Layer 13 of a small transformer language model trained on English Wikipedia (19 layers, counted from 0, width 96). Numbers have three digits each and are written without spaces.
In attention head 1, each number of a token's query or key is one row of weights dot the token's vector x plus its bias. A token spreads its attention over itself and the tokens before it by the softmax of 0.177 times query dot key.
The model reads these tokens: " the" " World" " C" "up" "s" "." " He" " was" " also" " app" "oin" "ted" " as" " the" " second" " Ar" "g" "ent" "ine" " re" "f" "ere" "e" " for" " the" " " "2" "024" " C" "op" "a" " Am"

Query weights of the head. A number n stands for (n - 500) times 0.00084.
q0 (bias 0.048): 332703409356467455411240623745438625457553591411430310435319382351478340366618635478335378860341642501468692643594303484498768189626538403377452417407531529194560668573634441592642504271741359171393778572525424495322492703661360620383738626663813600366541386541353818580636397361377494580
q1 (bias -0.023): 370705189599705486566483465338405493585514549339491607559364452496301377538456492743280465744475558560316776367444458528305387558662607533500547489404439534297456604387366545566439564682348576927650569481631521368676395297757315545548507428334416152458620555457600277441466717423674357567
q2 (bias -0.039): 386499782596114405531627199502617343241569475611453586434663406521374470690461387463745655266488390252747126419424545373472304664306637478440648583510488488777651489488378418382509530595514631707608333099572482418747398459269375526642226449326309670476405408504618386788371550588666440382
q3 (bias -0.022): 611527304522526557397504281459508417512445571513454463502531646586421378456382399452396489354578503552435623682408372493334621573393348414439451486340477408578596522666765431520624549541412630611394695407569291600246521431599601654514431504597550435778454386385453357433275443430391559683
q4 (bias -0.028): 565586368713305590546642437320450653537566368416362699561684540564414435482359331297444607289728447626413318499574392523614556678323489349444535638281563347582527570628583637455448460609475597413422204465440363581381514522314429723335423409381284628752442613579495322397376571529436442590
q5 (bias 0.037): 585466567344733469455396536503538526592756783352470413436371414241512430436671426606493609969272744461519526359688403669576439222683816323475481309529623477206434506381382173591583561287575605571672737699680519679184658770671368439477546736470701510168851691596241805562620523377462468663
q6 (bias -0.014): 234616392507435299590346458409369266437212516632497609376529385303330477490288651518720375397395302720457646370268520581462391550515632728560493632564320488274441505462535487370542570650487539540536624359515661493549528549618663519470416509439403584487336445533502406800495483327529516450
q7 (bias 0.007): 289449658247321319543322517499463386291274327670459550462667293534503612540551574352761480328371521670463345613482586415514457552460597569593541653543577462685542639726544436448455449596703399337535384360456552413633350583481567475423510535463620731456286759450469546613487552614506434351
q8 (bias 0.046): 725202651438464554428545466582838597474512322558496494200588619293344426260824575486504356937715729503429511514501404887828555504612426602663398729178384736531548568740558606471682442522586791142357560604526498669267526706518638608522611639713749542571717409634341565212206670473227720464
q9 (bias -0.004): 301370422346317457549547375705356307339410411464511614390645325526494288565582443379746647575272566554647413644460556299604451582574212638467509517646268697564432485546399567478344488462524347540540449397235490375476579659481529489487480469284659660594406348739413465497559340335413525330
q10 (bias 0.024): 519331486457649405485709360399502554485235235529460634416575486320460489476654600484477411697470554757245557525545303712627417515548577514606477602551338749304349490524360752442535460676387645348441340635517582372425265501534508589513635617645582474682589576489543343213348465517351632647
q11 (bias -0.000): 325522430549791316410376430276534546512536380457538307393287661367398476502493668902463395732545348805181384262278479566271275455648496615593542446530202688152633577362307545637609601458462607323491565641655691330532522381611631662502598463719209362394597371551628353421457367558576537866
q12 (bias 0.000): 480454526574368430547477492337501249594333209554448547516507522241441467462202477527506454521573378874218575320286364688576460721390743631672583599598360492543224310505360712331500498728500793455311301403424667556490415528310568557559381346289387522551464675688633072471386774353509374566
q13 (bias 0.013): 365519355497465321549299741718508380452762414624312318419479502542394382478382678364777494459422394457694431390445495391513719442582449257409469493374376593605433628697569498506341436412747617406344396531645430503668533538571510334188629406349429576485199528495361689779789352423504378346
q14 (bias -0.032): 492286640595493337602465362732472343205396382638425648478547522622226463617415455418618501370515373533546584396425364355566288375588535516383515425311370405358765576373522505630438523172616233597727390608680480340674520528372197431331510547493560417523494407429549670447488524409506547628
q15 (bias 0.032): 781403428346715571395127565655529735546646524463512500619212542344575451626639569493494596625285571571416688628654529565613524209351528364474375404425495410285345342465575429746668491105603462414626516897381502761326660680742212835559678732633876630290757757408390887356553427685505520764
q16 (bias -0.003): 378493372439429507673432576255266530694373516620553382582474205463717287587327611418535386481279488490402570556453405423388554374363475364511426445675588437261163465504475504353651461462387486506592638486225665385546528556454570428770446634492502379525466696324486360485616380540643589388
q17 (bias -0.022): 541598388717689612482625684644383442528664662279328831644502580608586438654397406377165630553440504414541358545576461514624518579411666379393618512490449416557489383441529624583318488609486564586456285545506354570447618597405195766275595168443595362634484437518468572425674593473623427566
q18 (bias -0.009): 186650661653366486379799183307456553221348472532448704386417489395433592521405515458422440342392388852442322476661139306257388561265444634311706508608430587652772638607225538240383577785491488545341065174447458419350326385195453460157500399449390702608384608455667400631695361462328398615
q19 (bias -0.002): 659388375582525426478518623735456740537826555480495575424483548475583495700622536301483415490475466334733312652660523645598685577265288389455500670553405565696514263572491475402497379432542517693464403519314352557550409602527614459364498693553494490678548617484414667394436545424690489319
q20 (bias -0.001): 355633377416531411536259449485304545539436473728569546374522242261423570445410624276562396581398448605496626676638270482437391408287529544513457682485520461231488559604561353232623512317544442544509545416296461673231545675429613499532548713572727698499453720406418634541428463308462774451
q21 (bias -0.007): 645531525437791494413553570475403771728724681515617361508403521482708429582532516414114558443474477445409222698635380641421527434362524448482588428638621471513351339370583378430530527456537342408483582545409488592302431461480449582565551632668559367632659662380511524318518422662771514744
q22 (bias -0.004): 700596495334774538465583415438492694766464585363573507523448713472564692474424302385614621421617381546366562293686538549425506457423396407419439371478687390447438405494498342546499530536438505539616329703675509372233520463364666218357400615591221431341679620550447468650402369713404491784
q23 (bias -0.000): 619510304416487268615026546588600532450387759409361483412434281513384228669498441496592465541305417434528450238556609739523557484639556558504456409261272472424482682207467400688368579499536613588485483438571614376505641720385328729386195532500697507467529460430455517784404533392659467406
q24 (bias 0.067): 432421497448347528511426514523605487422236415338456362491605504458697305484446554585650415367478493606381633361448612626550493305527407466704460381597325661462451443515553415452714363370703337493466727539464719394565428577547527431495410612543466391470539649329562584515627430665582488497
q25 (bias -0.006): 340575428536540487448672463620483396427452436456669755555289468433374545441537706583447540655331585678507821535533471531452289581461578870529556560660394612413517325546330492564309620504475484751446390568383522675413585303665484399376573582330708412461581648689448568467567600304436339504
q26 (bias -0.011): 569284573431384479448324446579789557607784352734674032432464407446211451372462661553605349466638344270784660570524657545320086570507511622469541670389567568660419372525665425313500569308694521545427738388515518522713408324551365395810428719389464489369461701456582497719380776564767578407
q27 (bias -0.037): 413566335573668539451579593468315511675720491549504597604358551554645495630429579520124642593492514514403311684529453395339667637427592465371607516646550538505456506433496616584398538693383541522459404531456326539452394381576510716513625405554546456683447463574530364292497428496672402581
q28 (bias -0.037): 607601355465635463446547390268458560570583454655484631554570539614395458570424491186410617281607481510405438723581368474408414593385452497474527613281657418579593563624793449561368549567432646454611363446524368549252489427481526501349470555554543489764356620433394388420347450582517480745
q29 (bias 0.018): 440441792516739409615640492321564444469552519613620653332512416441578400414433491522245182730595525512609449502438497700641058516568665597668552608650448685430693480478423523293635382622575510528701537465565656373491483527477729441481502427520362195521451619462507409427528709603666604424
q30 (bias 0.017): 251716604513264451532717455553478604387638444580550334383613368544550336329419653488627495393437588177755526723484558253432274226609428324387378388451619670199527611528653292621511425156658307460652776423600518377536620465688531356373511710487595441358385431440387788635628142499309614350
q31 (bias -0.049): 563606369541581512472630562482404627598717511543550564553354533573421696577651555506387621570476544480563427734618501381394698631493429574353514584442632459528446510462493652634259588557374618328472256574426293503479493342619514617438631476548521601550468335686469480308346458436400414507

Key weights of the head. A number n stands for (n - 500) times 0.00079.
k0 (bias 0.178): 760388445484506536436475434437835478526509417636501483414483516394122543143609465405697347564812448469479469554527474613592246471432476447432379932200504354485611449646582373520581575251458679633463617586707423607392501745333627468516384620447556480424595504492410493468313598498358772538
k1 (bias -0.088): 343525519343696507516372411411391367399538493279370548434422600389631489471494571620461552528133648647430408564329481631453569306677552609534399030560384300490471572312385590365429503501559514628571522627398644461365409418809321599648515625415471374425661389492525571603561334428539489617
k2 (bias -0.159): 191412530605414506501552567615068281419568440541384484620554352681733375848379481507498632346184545480551392541445519366406625585491531452457768265868465680582575646486284549610337519641619218437631579480288598466555395469499246543380721306504484594682321424571618533579839468406608423318
k3 (bias -0.136): 468587462556488591579474577414181464540515501408412275513511499587668604665472453474458601461244606666409312304549393442428806572444561416335626279493501292392566768500299348297455543631483535453575241562328461506452430399539497398445411660443572543478452594459403408553720329511654447401
k4 (bias -0.133): 374550472543494579585568481434157371548443540525477437591447474627824413717468458519432632362096475571474480507560398383352883516448510391404664142678515493524418627424486487401426441851548416534520412535560518436436558489564479577546554472570555501608511473423474524479747401429573382408
k5 (bias 0.194): 878372528299522499492553535468844504441564519507463619436515611409102467383670440388445395446907456545535682471457505811696228472669616524538431937151512418385519454697656558581631632405513673516503632557670420580419457671420546457439412617416511412566564476555514616379172682491342853637
k6 (bias 0.004): 153464383380639454553335574280269528512392465357463276419531288492386542500481456703556420488203463677407576578440608365304333375274277708540400439523510563380522550549318430480311451439551729555483528384396702422564360281659436546535640453312446497558431606468593532656506353309328556640
k7 (bias 0.044): 282598309470254482499495544622451497634523463637524513475623371528407245350465555493694407482505391387615653612518725361370320560252441649458568510645606783547554504447571537666397493325518466468492573279526544444512496701331469513436418336352452322471360654465745449597659304337314703398
k8 (bias 0.105): 712420487536481637521459455417437536606376527571604447338459521383438529474528348490564478590890362697402415390563512545533322969416531564587632763533511517478405348503691684473709709623392536451418581550534212556397474525237568657424309535481609498555547570479574377427395616570290451497
k9 (bias -0.069): 416564363454368523423420512560344522586373431480530567374542192393486354500563488668718572560341555331450475597632792412262438217453488577539536536761384716473520630494629496647536415554574439525435550538637691714546464480278502503424419493456485538603348557633419712562485460431380282223
k10 (bias 0.146): 427470470451517696479401485555565710644417512464568479252398660289395369416419269656413545597645422761311524446550481507547431613373522553611482629736406588338269373337625627512754426589539625434315450517421426503434466578454465864544293493320424440503723518412566364334345424607249459659
k11 (bias 0.050): 543304601306808432415367208567596583449590448442403324235340654463432918305442381526345419545836417730382397432186466565723345446447451828666481463608309306128484392509479503425720409400513591311328718308497546611230343293674619502660554576360446712454666518424530485509070365558427686744
k12 (bias -0.051): 191521505515642629519398516370098569615321552531588466463459473497756460844471440624339520429079464736452542436437391345375633371379479593582433199820464569417278478321456515493550427667449532448452490446381586332544484347606399652573573335381559358555598490501662574603732336426309354508
k13 (bias 0.046): 473571405564289435504459414383491476419601444556567418655577356621203523411640421448860405498531493192656451483418788345479265435267432475395515468196668270572389488837535452563534481372535590724590757383783464537614644595289371465503526563522309566418318365511513595618454583447462670179
k14 (bias 0.035): 389568525522423247642354538576524450484626375615407670317416334543401369376443513655611560576620497388482318593292427561475360682531545493547580758142510500601499760634445548544477573621554589548387650158660401825351585761617149612442569378512569781461424453493370625611365429473613585433
k15 (bias 0.177): 880537421475590346501486554623891613582523529600443536435470641513254487344631405363444456545863439410550581443520469759710302542587540449580379825196473451402456371524625313575561561342481604532309444544761368458416590609290443493427315478450658448496685640475454652465106646632375823614
k16 (bias 0.136): 393374476487587527452485673596799762650136470522515391536598440362356303382508647558444399540530532543520607621651648592580383193540448508500120598461559460565470381510569241504418342168574626539501423445413718388521455482425449495708403585516603398511520368424498482512266497424363697580
k17 (bias -0.096): 646450524560533537532626414459352349519579570501441665646414475552677378754674470484467627527094535435549418484592402560410730177571500461549703172591401484581413559412439432526461336759510473622533378662612551469574601706612340609488574578500516397466563580427366577526755616454582311486
k18 (bias -0.115): 172490474403548776401479514451096139448591495367360637358718536562727496411398358516440481450138462395496504567634396279526780215383487414452599339806502687314544754447390479530577306610517509437472534474479626578472401713496491563635643377384348484514430379459486500372897348404577395515
k19 (bias -0.031): 733410443671497689524601494474459389467545346361482430846451313593575522660626619492574740593300590454634465603748709437545671706494585314505651342585582697528285445345557472592459323506550585581503408768589330483676607522304456563462505411693504380544343503518433533447505600531608574133
k20 (bias 0.075): 440422443355616527589452729383531412672374458460434252407459276528284316217566586603457323578472381551462640719800557588444371542409246519330332710332738516380467597529424279420440456348587900574567443456488435466353343588294483577608372393457608343594371564476489606456401476364416723408
k21 (bias 0.124): 797295640454641642453754521647725657564459512460461582688454640620671582515630554183267494515707572606608599634673387534789603273547559430498478508487550444488535411250480384492426236342442541374456271676366570497324518615411560486558463554479619431511688663439366561313396520518600662491
k22 (bias 0.050): 602642630477459448628528580450682534359582693346435510678501636479592500538236462383297468326542471580531886371431306526744728509585612309416358701486526446234366390450474546534522519612380583438584384538620450731451632246526804399496538488595253621507541560481435552312415420582601686745
k23 (bias 0.094): 778238426250504216472126633406302343532624547463529490579518236476292429776503469738605654366765653398483544534333664575558543453351454462333537666229540417597428292438456466447276603465554486567507579613545453581451471499590139426492554559448518638586624599419542723802343519263213835678
k24 (bias 0.143): 704538546477517426409363428549902772499363532688550503384707489432224602297477471454655490517799390448520516478379580467597306597439481436484247810388500562551488344598649554509583532314467526405424479420557510562566474555405552475501404464484448621411598462490580316604308582639493723681
k25 (bias -0.089): 320663362254741716465448547396236420368634454215271667213410553458608552436559533603510429656171480478464543439522623491412367321701509655643413403557548609465447628261544572606505469579458532551372539580625555393531438434631505509513566437262488271445598628687447739476541482559471312526
k26 (bias -0.023): 262513602535624409674399602565300510418510475494554434630334389586652696469457465398415458482665570466668290623318635322428137972492402437507543446495795385669422450334327501403402731395658462451599627422258397434406325241432394369551601407493622325358487514701652691567421453550490626195
k27 (bias -0.146): 464439438481537630499594433539307390486569483394449470612378565560736479614549583471404561516164642602540443533588454537435707217504536553550623073657408443481480637364411408467498279541506426534515419604417610354439539509588511521543537567486544354516533576476384600425652399461538323361
k28 (bias -0.099): 385577489454512630661607557507131389502576572377467421583436502631808353613406463478448546417273512618501430464606464431416797515503523519401681225542600378459465693318369380407306454724492459530544344467440508445379538464509484498507425555481478462565487651395430563423709324429602480367
k29 (bias 0.156): 516420800553601626652662387349616638557402510583531519321645333156435445432584506507388516553765376664476465650530651596608177673613427706706654638657385723566434212303556767493634453527542634292538631313291437331435427547463445582729474523480399508366377501463556277449473619444481516735
k30 (bias 0.089): 483474544502347454518599503675778587445490378592507480348608326550138472090556538358664494526818411364551526577497607502573184547517485505369461938215617441584673525764545411484521589287685533641623692428680479483522439618326597373646472659513392717485425450552349412387194564587611675503
k31 (bias -0.124): 313499395494537654508605492545208306448671398283512468615300593647801427603467535531404541523194630496491497498629479514417710381530502560544696191633434422426501631380441417497412406652513424656523477662537511455435575433570557515518595552565573369567522571484386674355624359466553281266

The vector x that enters this layer's attention at each token. A number n stands for (n - 500) times 0.013.
0 " the": 481552528533490545424516503508362504470523606519569428506498479456657461549475483562422590429314507534487545451440447464439567366545452472490621268489589466480506491469460591532452231610501483498457589487490872505526506456471503475477561596539527568482557497507576527552564398497521494519
1 " World": 386539515478411472543484550438373499486537493514494424552530512452743393544459583569430541473319605519361510482521465457519627365447596466491594194493500497494443515506464451560505401490556489448621466543522760418534520434420458444479400524590607452408534521511484478469545453544437438513
2 " C": 425583484509502472532421567446358496503483551462477460574415466445742454596505506518486446529354527606428488503450571480434645338531457399459542258495491509490495478515430514462511190532606447524603539639540631493534545418498476485408482527489519500422577543483452549515577462526441382383
3 "up": 375496387399476475396493565377398420515454487591478377538410552465680369503564500621469492511307587600499523399528576547424585433520480400467563240516447487486397541555455518518432392462513427559518453624492654462550491441552491485485463510546541493405536548428458560555625430627431378404
4 "s": 410472504464527481294441471409385370492527476397464386578481481423639502550501414591499506511291550550501474441486528526476646367412560423506526263493381502496431462505360467516447388591600512517541504604496736506540522423487500533449543475525619561427499566507519508617598425532434439455
5 ".": 387466554502575466432474522511409540458459473395416432562520524530662464568367564564444466438399488538462528477531479503536622468497494504573581298596433559483432495457446477492472250566550541465546528522440884446502442390541475595481469438547520559492551505347581518552581454524471501542
6 " He": 324534534472539513419478522425228625501528519414546519393458525438671475538424530590386453515331488533377481473535398464446578347495506436547556327504447514448410588426517446476675289498546459525530538520498682431514513450579547569498456514525548432423583507479487447445564529582501479489
7 " was": 347559518478595516551493515359335520455516545399479437452451511508622500525456461581470525471372507574411599446497535477443520346515524445452467353525403572475391527449454507524541403590481486452544623447476914421493498462543517517510544401468512561465570467538547519445660426533417522494
8 " also": 304572514421519544533486400375421533390532482466428457433466474486641396514380391524473526458334508545399559493554424446421486371588490506480496325514445529461372605428417433578576518639554492462545566413501813382509481501524597512494535453458494512416574574510605472486581441495434456453
9 " app": 303626577505516492575503582426442476487528402493491517400492529429605354491460496490520570482327528642422628493556474480336490328612515452533618370456497594431390572440412479506513459586580502450562557547485734598512475468608531564474587439507525539416485486480585496480628375419421417485
10 "oin": 324517524392472488463477589459295419418533398446477475515513486488629363497467476577537503512256617646477653471531467505370501377607510529537573296509373560512472557495499413489468455497492463504629565468451675486494399399556421533377555512519472506481491515422563540456548485491375459578
11 "ted": 318461549446464485486436478410386502419563447495426536516573469517603409580444423543494468490320584597361558557475527493429553302567542471541512324557497539487425531517394477513543501518443470384607575435424819506543414438571514408382562443507542488446517487513602557586565455462391418517
12 " as": 383575515449477569547501516444338465458473538476482517475514451521669493470459383552517540450400537639449577435474465481497558327484538499491477352580499549503431557421474443526449448517396428491597621494457911533511528488512461453421482482530525519385637538372538554488613416523407536481
13 " the": 435525517511464548586549501479401518450446510516560463522536479499690467563487509504467509438374498640457559445444442444477574273497534454511539305510494498509423539528503505520465375553481451483586552502450972478467579511508538502459493498456626519450553543495524526517572416495507416526
14 " second": 410470518429481541498470525397441554444509531504422478544521441497707340572417542509434477442338503607408510494479460430440682263546522362451456317507546468482375601529489528520547463606543445507567561508510792409521429557410514479478466445530622540434483530518440561516557469440469439455
15 " Ar": 497553470526472544483435515501288398506463504457585449553582498539654406645482449514502460486361561581448620566520440447475620278552508413422481298528459590471514409506497480435491212488450451505613565592564576434516498530468516488392464563586547466522486605443490560489571379556536399550
16 "g": 429516530458471472333457627490445480491526665480591450540500503525688414680500464425443445455318542539402544470575579447430677228498515490514528385540487520504470407534461454477470324522507470503541529618469581569497480485521583481448526463518618514481487593493441542498635318485449380502
17 "ent": 431448570493486550313504565521487472545477556435520467572520460540705349702564491527455549476357656563449539522580541473376601285583482442440529325641537444528469467551497365516556396554576401507535583504501640486540484564555578554436525423576617495462559550509543555552548386516464416455
18 "ine": 423489536430498499318474483521424407476391499452458418511476449523719331554531419532459595526357653536453548465519495475453576289500463481514589261609553476522521497515481373472427459515563404535561535565492774453440454523516511540510454499551572498432541547530519520605501393546511380484
19 " re": 381505573420544477547451485480361507486466465407530451430522486577651374538453407469480571457347523568448601503528426498472525282499455462474569259503450529437377598474384345531507298515607525538501569505606706442533499504522531527422614482521479471405477532435594490586554498417498422417
20 "f": 374530512485525437403529560461353442414541414518436472464445502504643391554523528475491460540313552579438551515570436558396569217543558473537552334541516498465445518439447481538540324478481621460547461498517673522597464432550458457484655503417585540452469549483525579648633430557401392475
21 "ere": 352444443492481482281477573516346432353524525519447472485541562477633460453465473585543500521294590503408520539458405514387578371503512510500567255620414544489468550435402370502533432552543505569531580442559729492492465548610446476452569470475565423421637499487535555542513469556433470508
22 "e": 298507525478507469266447557527364513438495495459452510489532469496615438491498365564531436575278502522402555518443462477402638320466527568570550293591464517489498536490416330542577362536598479485518563498509710475464446458559381488452546509473584515446542473521548533571538444537501412487
23 " for": 408560563520480493538535546456344432453439522496532438587538455537633481549492436567493497537351609483451571545505479463471533247524520472468514322598465506493451477427480415459486385487483425486591560552479938466473457503494438412438563484516531478489562469458580544604571471510452504480
24 " the": 447525505516459518580524510477424513475464530508563464562523477525671446561506541504477488433370511589502535455445455439487574237490558412507523298514496495532448502504489511519452350514497445499597566522448972457493575524522511495472513502433622497436553543492520520518582446500523421495
25 " ": 407505507462548518622463608451372422493514544472445424619477432577669408592468504472489481503345504568432538471537473527469611197497493413541516316545516472505528586466469458473490163517518476491547520513474687472501512498470541459504501403526586486448534564450458556583606432523500496509
26 "2": 398511432498533489547492601457384503537547589471240402575444487493656389615489532487502432477367562551448583442519429477480505227625520415501558328554454444541490487510480445463552225503504448466562492470488672448493555527484519543504505539509568441498531520470515573517615369506510457430
27 "024": 366443423494446537487427618510471452482451527488325343534513535483610352526485478482458496440295506557398492485449534481524591279627574453538514221547495444516436502511465437456515362531514410467585574510445767462489486525482454507473401536463577508413528568538496522468568453511521405504
28 " C": 391569530540491524507440524461386514493454527488454495554443471442663452546513481452491444520349516619420513519444536465425613256485485390446502288492481492495518481496440497422513124487575404519587523619530662508514554474481505457408454577490488462428554563503440533510583432551453409425
29 "op": 428531387464482533322462539455444550481497436587498430505403567536601414509574407510489481416275521574519602493500513550402610299467502408406548267563439493452476461500493542474458296511594458498563487564555691512547496500478579518510557492518482418467529595430463546473602326539396426403
30 "a": 384446476537526492229409527515406480489416494503464515586513515566684479452493461477497496529301510559490519411515426501478632248492520457464505311603462486533442496547457457561536337517566517557496577619548674539526521448510512477482481520511605457461525506551505490570633312549474378460
31 " Am": 444582486470515527409442494443324473418496390506643477564543569598646488531511476513539524522407493457492478544467481447417579271572499426421574327593341624527507499422450497459468196464515468514497513627582646439528535540560521399430481533553595440565579515479423532504615396502494466475

Token 17 "ent".
Which token does it look at most? 15 " Ar"

Token 16 "g".
Which two tokens does it look at most, in order? 15 " Ar", 16 "g"

Token 18 "ine".
Which token does it look at most? 12 " as"

Token 21 "ere".
Which token does it look at most, and with what share of its attention? 12 " as", with about 20%

Token 29 "op".
Which token does it look at most, and with what share of its attention? 29 "op", with about 30%

Token 26 "2".
Which token does it look at most, and with what share of its attention? 24 " the", with about 40%

Token 4 "s".
Which two tokens does it look at most, in order? 0 " the", 4 "s"

Token 30 "a".
Which token does it look at most? 29 "op"

Token 10 "oin".
Which token does it look at most? 7 " was"

Token 31 " Am".
Which token does it look at most? 29 "op"

Token 5 ".".
Which token does it look at most, and with what share of its attention? 5 ".", with about 80%

Token 24 " the".
Which two tokens does it look at most, in order? 24 " the", 23 " for"

Token 9 " app".
Which token does it look at most? 7 " was"

Token 25 " ".
Which two tokens does it look at most, in order? 24 " the", 23 " for"

Token 6 " He".
Which token does it look at most, and with what share of its attention? 5 ".", with about 60%